Layer 4 of a small transformer language model trained on English Wikipedia (14 layers, counted from 0, width 96).
Take only the direct path to the model's output, skipping the later layers: a vector added to the residual stream pushes a token's score in proportion to its dot product with that token's output vector.

Output vectors of the tokens that the questions are about. A number n stands for (n - 500) times 0.0031.
" Interactive": 689,731,438,606,301,769,379,324,437,366,223,652,536,588,492,467,591,410,578,396,448,731,553,717,382,455,525,357,380,563,566,549,224,517,411,378,275,416,644,384,239,601,659,411,282,552,413,231,525,636,514,615,712,385,363,500,696,628,646,594,829,511,416,436,447,420,462,384,587,341,534,262,467,572,562,584,431,684,385,332,526,616,491,616,704,787,543,553,345,595,695,449,484,281,628,395
" periods": 587,692,579,669,607,451,323,426,313,507,363,368,486,587,428,474,574,474,404,241,502,858,564,130,588,417,291,520,590,591,582,457,535,616,715,452,449,535,344,616,256,688,288,696,364,502,221,542,714,427,547,304,381,586,641,409,495,617,314,546,586,347,482,394,547,410,379,573,539,416,254,551,711,478,555,477,691,723,529,613,439,807,409,579,684,438,640,606,376,262,634,306,344,584,790,405
" His": 505,673,517,276,365,391,619,490,627,566,466,379,592,472,448,638,547,571,431,407,716,454,441,561,364,413,487,472,646,343,351,564,562,551,397,470,298,865,366,486,538,516,522,347,449,629,463,501,316,220,298,359,547,542,473,522,620,388,574,350,487,630,521,512,802,548,539,568,598,557,288,601,641,730,584,537,592,351,431,445,290,697,550,719,461,411,494,473,425,512,663,647,508,530,333,362
"stituency": 747,467,721,560,192,545,304,420,187,619,186,702,835,752,705,265,925,611,721,447,511,506,558,443,282,709,516,229,495,526,322,391,677,490,468,23,705,445,676,415,313,887,343,616,551,262,452,617,628,395,512,564,506,351,216,402,660,448,521,561,776,480,480,246,439,374,763,460,294,281,356,671,214,599,755,684,274,719,495,696,192,357,604,604,742,501,789,472,145,314,672,512,336,588,432,582
"ueb": 445,629,468,682,637,561,350,513,477,660,467,402,565,570,380,516,587,404,357,402,431,599,318,835,488,440,446,332,595,560,235,784,586,495,624,75,356,345,622,460,673,592,198,575,595,409,543,519,573,398,667,551,509,499,499,468,473,333,530,367,706,684,671,488,547,421,469,488,463,596,467,585,436,475,625,578,360,536,580,692,445,393,557,506,496,359,542,527,445,302,323,644,543,405,499,477
"iability": 522,540,569,501,440,414,523,444,119,661,542,510,546,210,491,617,496,422,238,100,143,671,821,487,838,469,533,472,583,595,682,436,695,571,409,247,705,380,575,552,554,614,455,721,443,355,496,554,519,205,712,644,197,549,287,551,925,266,747,572,288,452,639,506,401,621,257,378,562,542,609,328,350,410,718,449,436,687,453,476,487,361,639,682,428,628,444,796,293,443,594,550,453,520,575,415
"clesiastical": 519,221,587,358,421,637,403,559,156,635,512,885,790,248,562,463,905,537,546,456,589,707,606,692,799,754,447,78,318,434,210,666,594,664,570,72,392,670,325,456,651,619,372,528,360,310,432,694,351,535,555,567,502,534,138,482,616,615,546,574,733,347,482,212,595,482,389,436,503,283,405,374,675,575,760,287,475,729,575,545,466,487,553,747,702,502,404,592,292,434,570,364,330,796,275,202
" Census": 641,360,543,599,122,642,427,373,657,502,377,529,724,493,252,507,592,565,527,227,225,575,613,664,484,675,696,655,186,441,597,484,599,547,497,371,418,390,768,461,614,602,457,553,154,427,291,675,399,665,516,677,498,347,599,352,449,636,515,450,574,338,415,573,384,485,642,542,507,129,452,784,467,652,678,360,439,738,408,825,461,394,469,454,686,687,655,412,411,474,713,578,147,266,263,655
"Places": 528,647,489,551,626,529,423,687,262,538,251,341,409,390,352,428,621,558,605,272,458,560,431,448,213,523,532,292,484,479,479,567,815,648,622,268,362,495,590,301,682,526,259,698,290,314,458,271,497,673,605,117,546,729,254,483,746,603,496,675,594,293,551,530,453,339,417,675,316,322,407,644,649,241,844,745,574,479,488,647,656,666,450,600,429,679,579,400,461,401,780,544,442,602,532,574
".;": 840,736,601,825,406,562,340,368,474,742,677,471,760,505,682,376,172,337,262,510,486,460,363,145,652,686,694,505,485,419,264,667,426,395,164,355,446,583,406,365,406,511,441,495,314,816,420,253,545,283,679,456,465,329,690,379,527,692,764,734,456,747,715,817,389,305,522,155,536,241,309,670,471,437,500,430,320,574,480,568,658,470,593,631,557,849,429,511,228,356,666,521,593,337,565,582
" ==": 328,619,210,351,467,501,711,700,450,575,530,201,438,402,757,652,340,622,437,605,586,878,655,316,607,357,676,270,557,454,727,347,610,530,358,378,178,668,584,766,301,434,94,58,577,511,316,632,413,557,449,613,299,654,544,587,668,655,405,534,311,571,327,475,363,632,432,743,575,202,427,620,784,563,506,699,292,591,663,326,451,247,606,525,710,460,661,251,496,435,652,619,384,661,305,736

Output weights of attention head 0. The head adds the sum of these rows, row i times number i of z. A number n stands for (n - 500) times 0.0013.
o0: 549,616,529,344,531,504,493,370,291,518,340,588,242,491,472,658,468,596,433,441,515,521,329,426,391,497,645,742,452,719,698,449,648,578,622,430,602,457,585,571,421,645,424,557,630,618,536,508,536,329,516,484,328,429,589,539,536,184,411,503,589,611,587,296,683,518,587,511,545,304,518,446,414,537,488,570,554,617,383,628,325,406,487,534,441,522,609,461,543,715,321,376,470,406,494,454
o1: 451,426,584,548,552,565,523,398,680,540,630,585,393,452,657,646,516,374,660,482,594,482,484,367,217,418,398,622,540,663,402,511,662,471,435,367,459,571,314,345,414,391,556,476,391,438,439,475,541,531,409,549,517,466,430,582,425,557,412,475,656,492,524,630,571,611,655,483,484,697,265,546,596,620,624,561,577,298,556,641,436,538,470,381,404,639,394,466,425,369,505,459,554,480,548,433
o2: 428,332,376,751,455,457,767,337,403,556,480,350,715,519,503,596,609,400,486,768,470,396,566,577,317,489,688,617,307,552,688,687,208,532,414,423,615,564,613,392,698,679,495,454,607,334,550,356,455,249,711,355,548,649,429,588,450,856,658,302,540,478,375,442,532,525,303,495,615,570,438,459,534,661,344,981,544,700,425,492,265,258,369,492,441,562,443,565,383,553,351,416,486,395,311,435
o3: 530,567,521,405,476,813,526,372,546,480,392,609,443,364,558,624,503,339,455,338,392,495,407,498,593,481,371,685,557,625,466,641,484,436,726,487,301,465,502,596,599,597,495,721,349,565,644,518,494,568,130,761,476,490,418,587,555,276,567,630,501,542,505,486,679,606,524,639,414,432,603,725,659,525,500,413,155,459,217,775,314,735,446,587,436,352,478,429,678,368,250,416,419,379,545,309
o4: 556,595,484,545,769,568,230,476,485,428,461,407,431,469,368,408,535,436,416,384,480,401,413,600,598,491,456,736,637,557,546,344,459,370,851,572,519,566,590,465,624,582,487,581,416,628,519,421,534,584,610,671,646,476,462,597,488,127,484,394,364,478,441,444,272,640,666,450,633,278,525,544,458,618,380,445,288,460,433,731,555,487,624,436,668,516,281,571,312,504,754,470,440,279,509,563
o5: 500,633,335,658,573,498,484,334,336,636,216,504,544,454,679,498,390,591,416,471,619,291,540,482,539,606,645,415,367,651,458,473,671,490,408,507,515,590,305,690,319,512,554,579,423,351,603,715,379,304,590,362,506,468,504,535,534,547,432,564,197,440,417,413,286,303,555,565,390,386,669,371,571,810,491,316,603,640,533,361,504,536,670,731,390,683,552,509,594,591,563,607,483,618,250,569
o6: 552,546,427,517,342,420,586,455,523,377,502,300,545,380,406,595,531,513,604,674,476,217,658,789,393,575,637,396,498,397,353,636,404,563,456,523,638,533,433,563,615,278,523,497,576,476,500,407,577,585,148,641,549,780,661,513,834,305,555,585,605,382,551,551,456,520,542,515,547,392,415,504,372,482,331,294,448,478,522,509,492,614,384,451,515,330,529,332,566,551,527,572,618,568,542,386
o7: 665,764,752,508,587,705,340,335,569,481,513,444,467,497,525,411,376,670,412,323,537,760,463,389,594,282,458,402,421,507,433,507,468,526,504,634,390,391,576,519,618,649,501,308,357,405,338,328,343,517,576,574,605,260,416,582,453,739,470,718,478,689,682,515,608,624,450,541,335,448,480,561,430,587,478,475,417,542,465,413,619,597,495,482,318,317,596,618,471,441,669,451,590,411,579,324
o8: 575,421,461,443,543,388,581,374,458,562,471,648,432,347,527,585,520,489,514,372,646,578,562,468,207,378,512,402,553,437,512,431,580,550,317,383,471,471,424,686,554,495,639,590,440,520,366,537,495,530,294,586,656,611,504,525,612,259,601,388,537,325,532,333,746,456,477,462,680,586,393,409,570,678,253,564,344,335,284,662,633,719,531,646,441,612,451,756,634,342,413,658,554,567,323,548
o9: 562,295,493,658,478,337,632,562,563,337,509,613,552,599,512,462,379,264,505,714,410,521,423,567,485,599,601,627,241,575,553,466,692,450,474,469,772,407,615,551,430,415,491,670,365,449,536,338,642,379,736,285,471,435,580,489,333,770,335,461,518,494,326,316,613,494,420,589,531,568,419,540,601,444,442,567,704,538,700,454,561,353,645,504,621,436,332,448,505,504,455,507,409,480,292,566
o10: 549,664,534,394,458,476,410,630,526,219,391,676,621,610,336,684,592,671,256,723,506,427,458,658,774,697,441,679,125,590,534,469,476,611,452,489,599,267,667,599,352,484,512,518,581,423,259,485,406,548,653,442,735,509,535,464,696,466,466,374,626,459,425,327,401,483,404,678,291,504,613,405,385,586,475,526,492,598,394,433,397,351,693,317,375,464,325,680,435,511,450,544,621,284,636,465
o11: 569,563,618,448,390,643,495,563,646,288,438,434,516,513,550,307,431,568,423,375,594,430,463,423,729,433,526,506,447,620,541,565,385,450,594,462,378,520,540,504,411,564,478,332,576,533,415,500,562,461,554,443,709,455,508,451,316,395,275,580,692,685,256,416,539,545,562,426,744,554,386,619,539,729,522,585,533,534,523,456,482,640,434,419,519,614,556,387,697,664,395,458,462,370,302,456
o12: 607,556,641,348,595,483,496,520,291,399,403,353,367,254,575,402,409,675,522,604,609,696,766,480,604,456,693,529,675,580,500,448,360,656,264,684,336,570,418,602,467,472,395,554,562,618,460,519,441,316,484,442,585,650,488,541,422,222,492,580,540,585,492,507,585,720,438,684,319,331,441,603,381,709,299,442,584,510,454,589,559,497,680,465,335,330,424,422,612,414,517,561,269,568,533,384
o13: 650,443,456,581,404,305,659,464,318,301,399,662,513,606,505,686,582,508,586,443,446,442,602,533,648,504,263,293,527,556,505,757,677,547,446,475,386,425,366,534,399,519,731,834,725,503,539,415,474,537,463,252,624,616,586,403,633,279,335,320,489,527,379,466,577,628,554,352,638,488,552,547,347,448,545,534,665,326,531,844,470,439,698,613,487,481,593,326,492,556,434,346,414,303,419,267
o14: 442,707,365,586,404,741,768,563,427,600,479,452,634,536,419,509,529,285,681,511,348,572,432,439,344,415,668,570,424,605,640,517,561,496,367,502,584,684,654,704,475,531,385,566,551,563,359,420,358,557,539,445,281,615,443,452,375,359,544,411,458,660,435,679,503,525,594,608,352,338,517,459,395,300,284,606,559,525,469,610,672,578,531,522,654,375,672,522,315,461,312,102,581,572,516,379
o15: 461,421,482,557,318,453,594,350,431,487,511,434,500,665,724,836,634,428,600,650,757,593,339,459,387,534,470,545,571,471,468,452,408,645,560,566,589,490,483,488,426,632,385,330,448,448,610,568,483,564,396,360,367,636,555,487,538,627,385,173,424,473,512,294,673,785,473,478,546,633,403,383,396,410,521,518,595,389,603,563,503,589,332,427,748,352,284,300,614,608,414,362,539,680,382,572
o16: 575,548,487,532,371,441,434,676,465,600,552,451,318,601,577,435,487,461,478,668,816,673,681,388,332,512,484,662,452,265,556,369,482,459,403,558,370,473,503,418,495,370,616,470,448,520,285,376,576,519,354,448,588,427,520,541,663,212,536,789,682,496,548,666,762,449,356,425,299,407,447,497,451,358,352,308,513,479,507,304,593,545,613,436,427,485,524,802,512,293,790,422,600,758,737,517
o17: 657,441,457,454,481,505,516,434,304,785,761,673,459,409,517,397,441,427,493,552,505,493,530,619,607,248,593,387,767,420,396,713,437,584,551,478,424,481,430,419,741,470,448,463,716,415,520,514,536,455,737,241,472,317,705,573,276,735,482,490,407,441,578,280,713,606,626,387,449,643,704,513,659,547,446,610,562,343,635,301,262,481,350,479,288,495,448,460,467,716,353,502,433,479,434,376
o18: 346,538,371,366,600,425,395,565,469,299,497,613,526,370,454,326,411,704,359,638,579,604,290,678,589,484,665,184,683,457,506,338,645,305,536,660,584,683,535,422,677,292,372,427,316,423,494,333,624,472,529,535,634,576,552,379,442,398,596,607,651,525,427,542,337,412,459,492,625,570,829,516,507,625,621,410,674,366,517,603,751,441,337,653,267,561,354,653,602,626,565,589,450,394,498,201
o19: 313,515,543,376,444,616,596,435,431,571,478,696,472,492,462,415,605,394,556,161,377,456,475,544,642,341,486,510,755,475,388,434,514,529,487,646,102,535,465,571,597,494,418,602,554,691,485,577,590,545,658,443,394,351,544,537,815,324,702,845,595,556,521,313,718,565,592,415,540,663,658,697,629,500,306,626,269,495,298,558,314,640,447,515,405,539,498,379,340,603,531,163,205,333,648,482
o20: 488,376,518,579,302,413,432,381,624,485,308,571,440,513,475,463,541,502,503,597,657,439,677,410,311,470,464,502,465,516,325,417,523,637,530,523,698,444,695,611,288,579,725,573,740,333,501,514,322,435,317,653,371,513,470,664,653,299,611,560,528,322,455,421,722,580,810,507,459,640,540,528,574,429,537,311,528,530,421,601,648,255,439,567,598,338,621,584,452,487,525,364,424,288,451,625
o21: 543,614,519,671,482,538,435,450,713,498,695,376,755,250,644,629,552,514,551,434,757,406,489,610,640,350,412,323,604,505,362,461,534,809,233,378,450,250,312,515,588,452,498,467,430,509,583,485,388,334,363,457,403,711,558,257,471,861,325,490,362,377,605,660,450,416,534,533,568,389,399,543,621,370,869,461,458,579,529,400,555,538,689,379,487,558,389,532,303,260,451,374,806,632,455,665
o22: 506,456,345,468,432,392,586,460,559,259,459,400,595,418,538,529,571,560,516,509,489,317,442,737,558,248,377,619,579,474,517,397,694,677,320,519,696,841,449,497,561,555,704,541,389,372,676,447,622,360,396,425,312,447,571,596,602,428,366,488,443,589,402,350,520,509,438,370,444,732,526,378,565,493,611,370,745,444,492,525,477,318,510,470,533,626,618,554,530,501,351,568,293,681,582,501
o23: 784,506,417,485,633,337,467,599,459,378,566,718,344,403,520,431,491,520,480,413,719,426,644,789,133,633,432,218,400,376,505,266,520,692,201,366,488,370,517,929,678,574,382,480,684,442,471,509,456,394,370,451,340,635,383,607,714,548,425,490,719,464,319,507,350,692,553,519,824,609,337,438,683,591,472,456,833,249,569,461,764,438,373,452,333,432,317,513,270,526,623,630,724,656,136,462
o24: 564,665,500,501,405,485,414,419,782,553,582,256,287,392,456,527,390,617,534,502,617,376,725,580,560,609,340,450,485,526,346,304,380,459,531,349,487,384,352,375,441,400,457,481,664,365,272,576,561,367,441,151,597,762,606,487,412,809,441,559,593,106,569,547,463,525,564,410,653,707,405,367,797,631,427,454,502,496,418,662,533,610,659,959,625,615,579,275,508,430,510,257,573,467,594,602
o25: 426,576,487,596,615,735,437,445,663,432,570,540,505,313,523,411,556,449,372,484,368,429,557,428,694,258,615,899,634,688,528,316,402,339,548,673,266,574,789,575,510,636,796,577,755,640,455,620,171,348,588,551,454,512,677,451,431,384,288,530,387,439,636,238,503,393,777,327,737,756,637,471,462,647,212,401,375,402,486,517,514,562,393,419,643,312,439,281,588,573,558,381,257,382,506,292
o26: 539,480,768,496,483,378,411,554,545,420,321,702,495,548,570,478,541,547,485,459,463,384,525,409,511,695,840,519,467,474,655,489,449,387,529,346,568,523,237,235,168,533,354,568,530,290,436,474,658,523,477,600,284,504,347,420,551,690,330,533,585,316,173,406,344,517,542,486,481,382,592,642,592,533,751,590,579,692,586,363,621,575,554,723,400,474,475,419,460,448,563,517,590,462,777,573
o27: 181,417,476,658,534,410,591,380,417,528,383,474,351,516,560,742,664,343,398,561,358,512,668,459,319,529,359,479,586,560,515,408,558,653,438,265,343,325,399,443,505,722,535,393,447,620,622,779,529,433,287,573,198,651,788,353,449,635,517,325,475,601,517,499,667,554,650,621,654,453,614,499,541,511,426,420,479,222,533,443,358,592,670,547,586,617,583,381,774,555,514,404,552,441,396,507
o28: 347,654,645,476,566,387,537,536,657,480,570,397,548,382,312,398,440,329,539,440,636,290,619,274,505,476,588,568,508,531,531,634,470,378,580,514,627,499,581,375,578,491,598,391,593,555,393,767,324,424,572,623,527,563,609,487,507,316,521,552,413,518,243,457,672,514,368,448,475,760,454,537,657,690,483,272,611,576,531,318,515,428,467,656,609,404,546,372,518,439,484,635,402,315,555,495
o29: 709,616,438,630,433,512,559,599,425,656,474,257,722,617,535,570,418,566,379,549,595,614,697,485,374,415,504,598,252,618,581,463,252,651,337,309,516,696,646,425,562,365,501,402,610,476,672,458,313,383,705,526,236,665,744,321,485,585,681,499,387,431,643,355,294,537,260,730,742,268,333,414,418,390,519,672,439,529,362,357,263,401,519,619,404,483,343,655,546,532,791,613,383,638,490,363
o30: 561,599,597,245,66,543,522,419,387,484,326,797,625,422,433,432,484,475,312,602,495,361,656,623,652,454,383,474,409,422,476,333,305,611,292,710,234,770,357,550,578,612,515,739,243,651,464,655,552,501,252,766,532,549,580,505,269,472,430,717,498,743,407,381,662,555,500,535,342,566,472,615,796,640,462,460,519,627,424,632,473,670,504,446,644,557,516,396,446,414,426,631,333,334,491,464
o31: 192,592,338,629,460,347,503,626,408,557,601,509,443,556,788,478,493,350,352,485,561,522,482,441,305,563,386,461,368,345,408,549,661,598,416,358,463,747,653,524,393,490,572,668,438,257,443,424,631,415,374,473,659,560,389,604,529,513,299,491,618,492,700,399,449,776,564,554,494,427,632,300,454,472,366,475,633,380,496,718,480,475,392,584,412,439,534,663,566,804,420,552,494,342,491,807

Each question shows a token from some text and the vector z that the head gathered there. A number n stands for (n - 500) times 0.0051.

" He": 543,510,547,544,467,499,511,439,547,499,440,417,571,466,522,628,484,407,506,629,541,558,510,379,504,360,528,474,602,508,651,560
Which two tokens does it push up most, strongest first? " His", "stituency"

" of": 476,484,550,522,456,509,503,556,546,471,497,513,479,469,607,473,507,466,527,561,461,470,533,469,459,514,467,540,498,431,497,527
Pushed up most: " Interactive"

"ast": 475,491,539,570,506,520,464,480,447,527,541,496,427,439,562,467,451,482,569,560,451,479,535,440,491,476,406,569,459,469,435,569
Which of these tokens does it push down most? " His"

" and": 567,543,603,414,578,488,479,479,548,561,545,428,462,569,494,487,552,477,435,580,512,574,517,469,478,413,422,515,496,532,543,534
Which of these tokens does it push down most? " =="

"jan": 458,435,608,498,549,562,438,468,658,479,484,459,412,394,576,470,445,389,479,622,491,514,485,345,408,405,462,563,437,481,495,490
Which of these tokens does it push down most? " His"

"2": 509,391,588,542,446,581,571,612,453,482,477,613,331,456,498,486,498,472,398,560,487,431,448,477,524,453,512,547,435,589,518,649
Pushed up most: " Interactive"

"8": 531,483,544,538,597,611,453,627,554,422,522,468,672,442,485,478,504,582,336,629,475,497,510,473,471,340,509,556,515,393,473,523
Pushed up most: "iability"

" last": 513,468,522,504,476,421,516,546,505,493,542,492,512,477,524,461,504,548,484,492,488,483,506,496,459,500,483,518,505,487,444,542
Which two tokens does it push up most, strongest first? "ueb", "iability"

" architecture": 446,489,547,478,497,532,525,465,498,503,419,551,569,479,542,459,550,502,480,574,426,557,529,512,482,535,549,473,532,463,538,466
Pushed up most: ".;"

" associate": 525,489,451,502,510,457,412,529,544,522,501,486,574,424,573,512,550,448,516,633,511,580,550,487,481,434,534,564,560,421,648,500
Pushed up most: " periods"

" born": 520,409,602,497,436,389,417,632,519,677,569,547,554,402,666,486,528,449,496,629,502,641,574,518,343,479,398,437,534,342,651,351
Which of these tokens does it push down most? "Places"

" consecutive": 515,481,482,522,542,450,425,542,514,504,523,520,551,512,439,420,568,462,553,568,406,575,521,520,538,499,505,555,513,463,550,523
Which of these tokens does it push down most? "stituency"

" late": 473,470,543,539,500,417,481,440,512,498,498,332,576,456,533,469,508,557,358,508,538,511,491,493,428,512,477,527,492,546,403,519
Which of these tokens does it push down most? " Interactive"

".": 505,564,471,609,533,588,467,507,722,468,441,447,602,486,632,495,605,470,426,622,603,567,631,588,699,463,426,572,698,517,761,534
Pushed up most: " His"

"ect": 464,472,593,540,388,558,461,554,481,506,566,462,449,444,543,503,488,513,417,550,540,620,547,592,530,423,434,569,445,521,546,564
Which three tokens does it push up most, strongest first? "clesiastical", " ==", "stituency"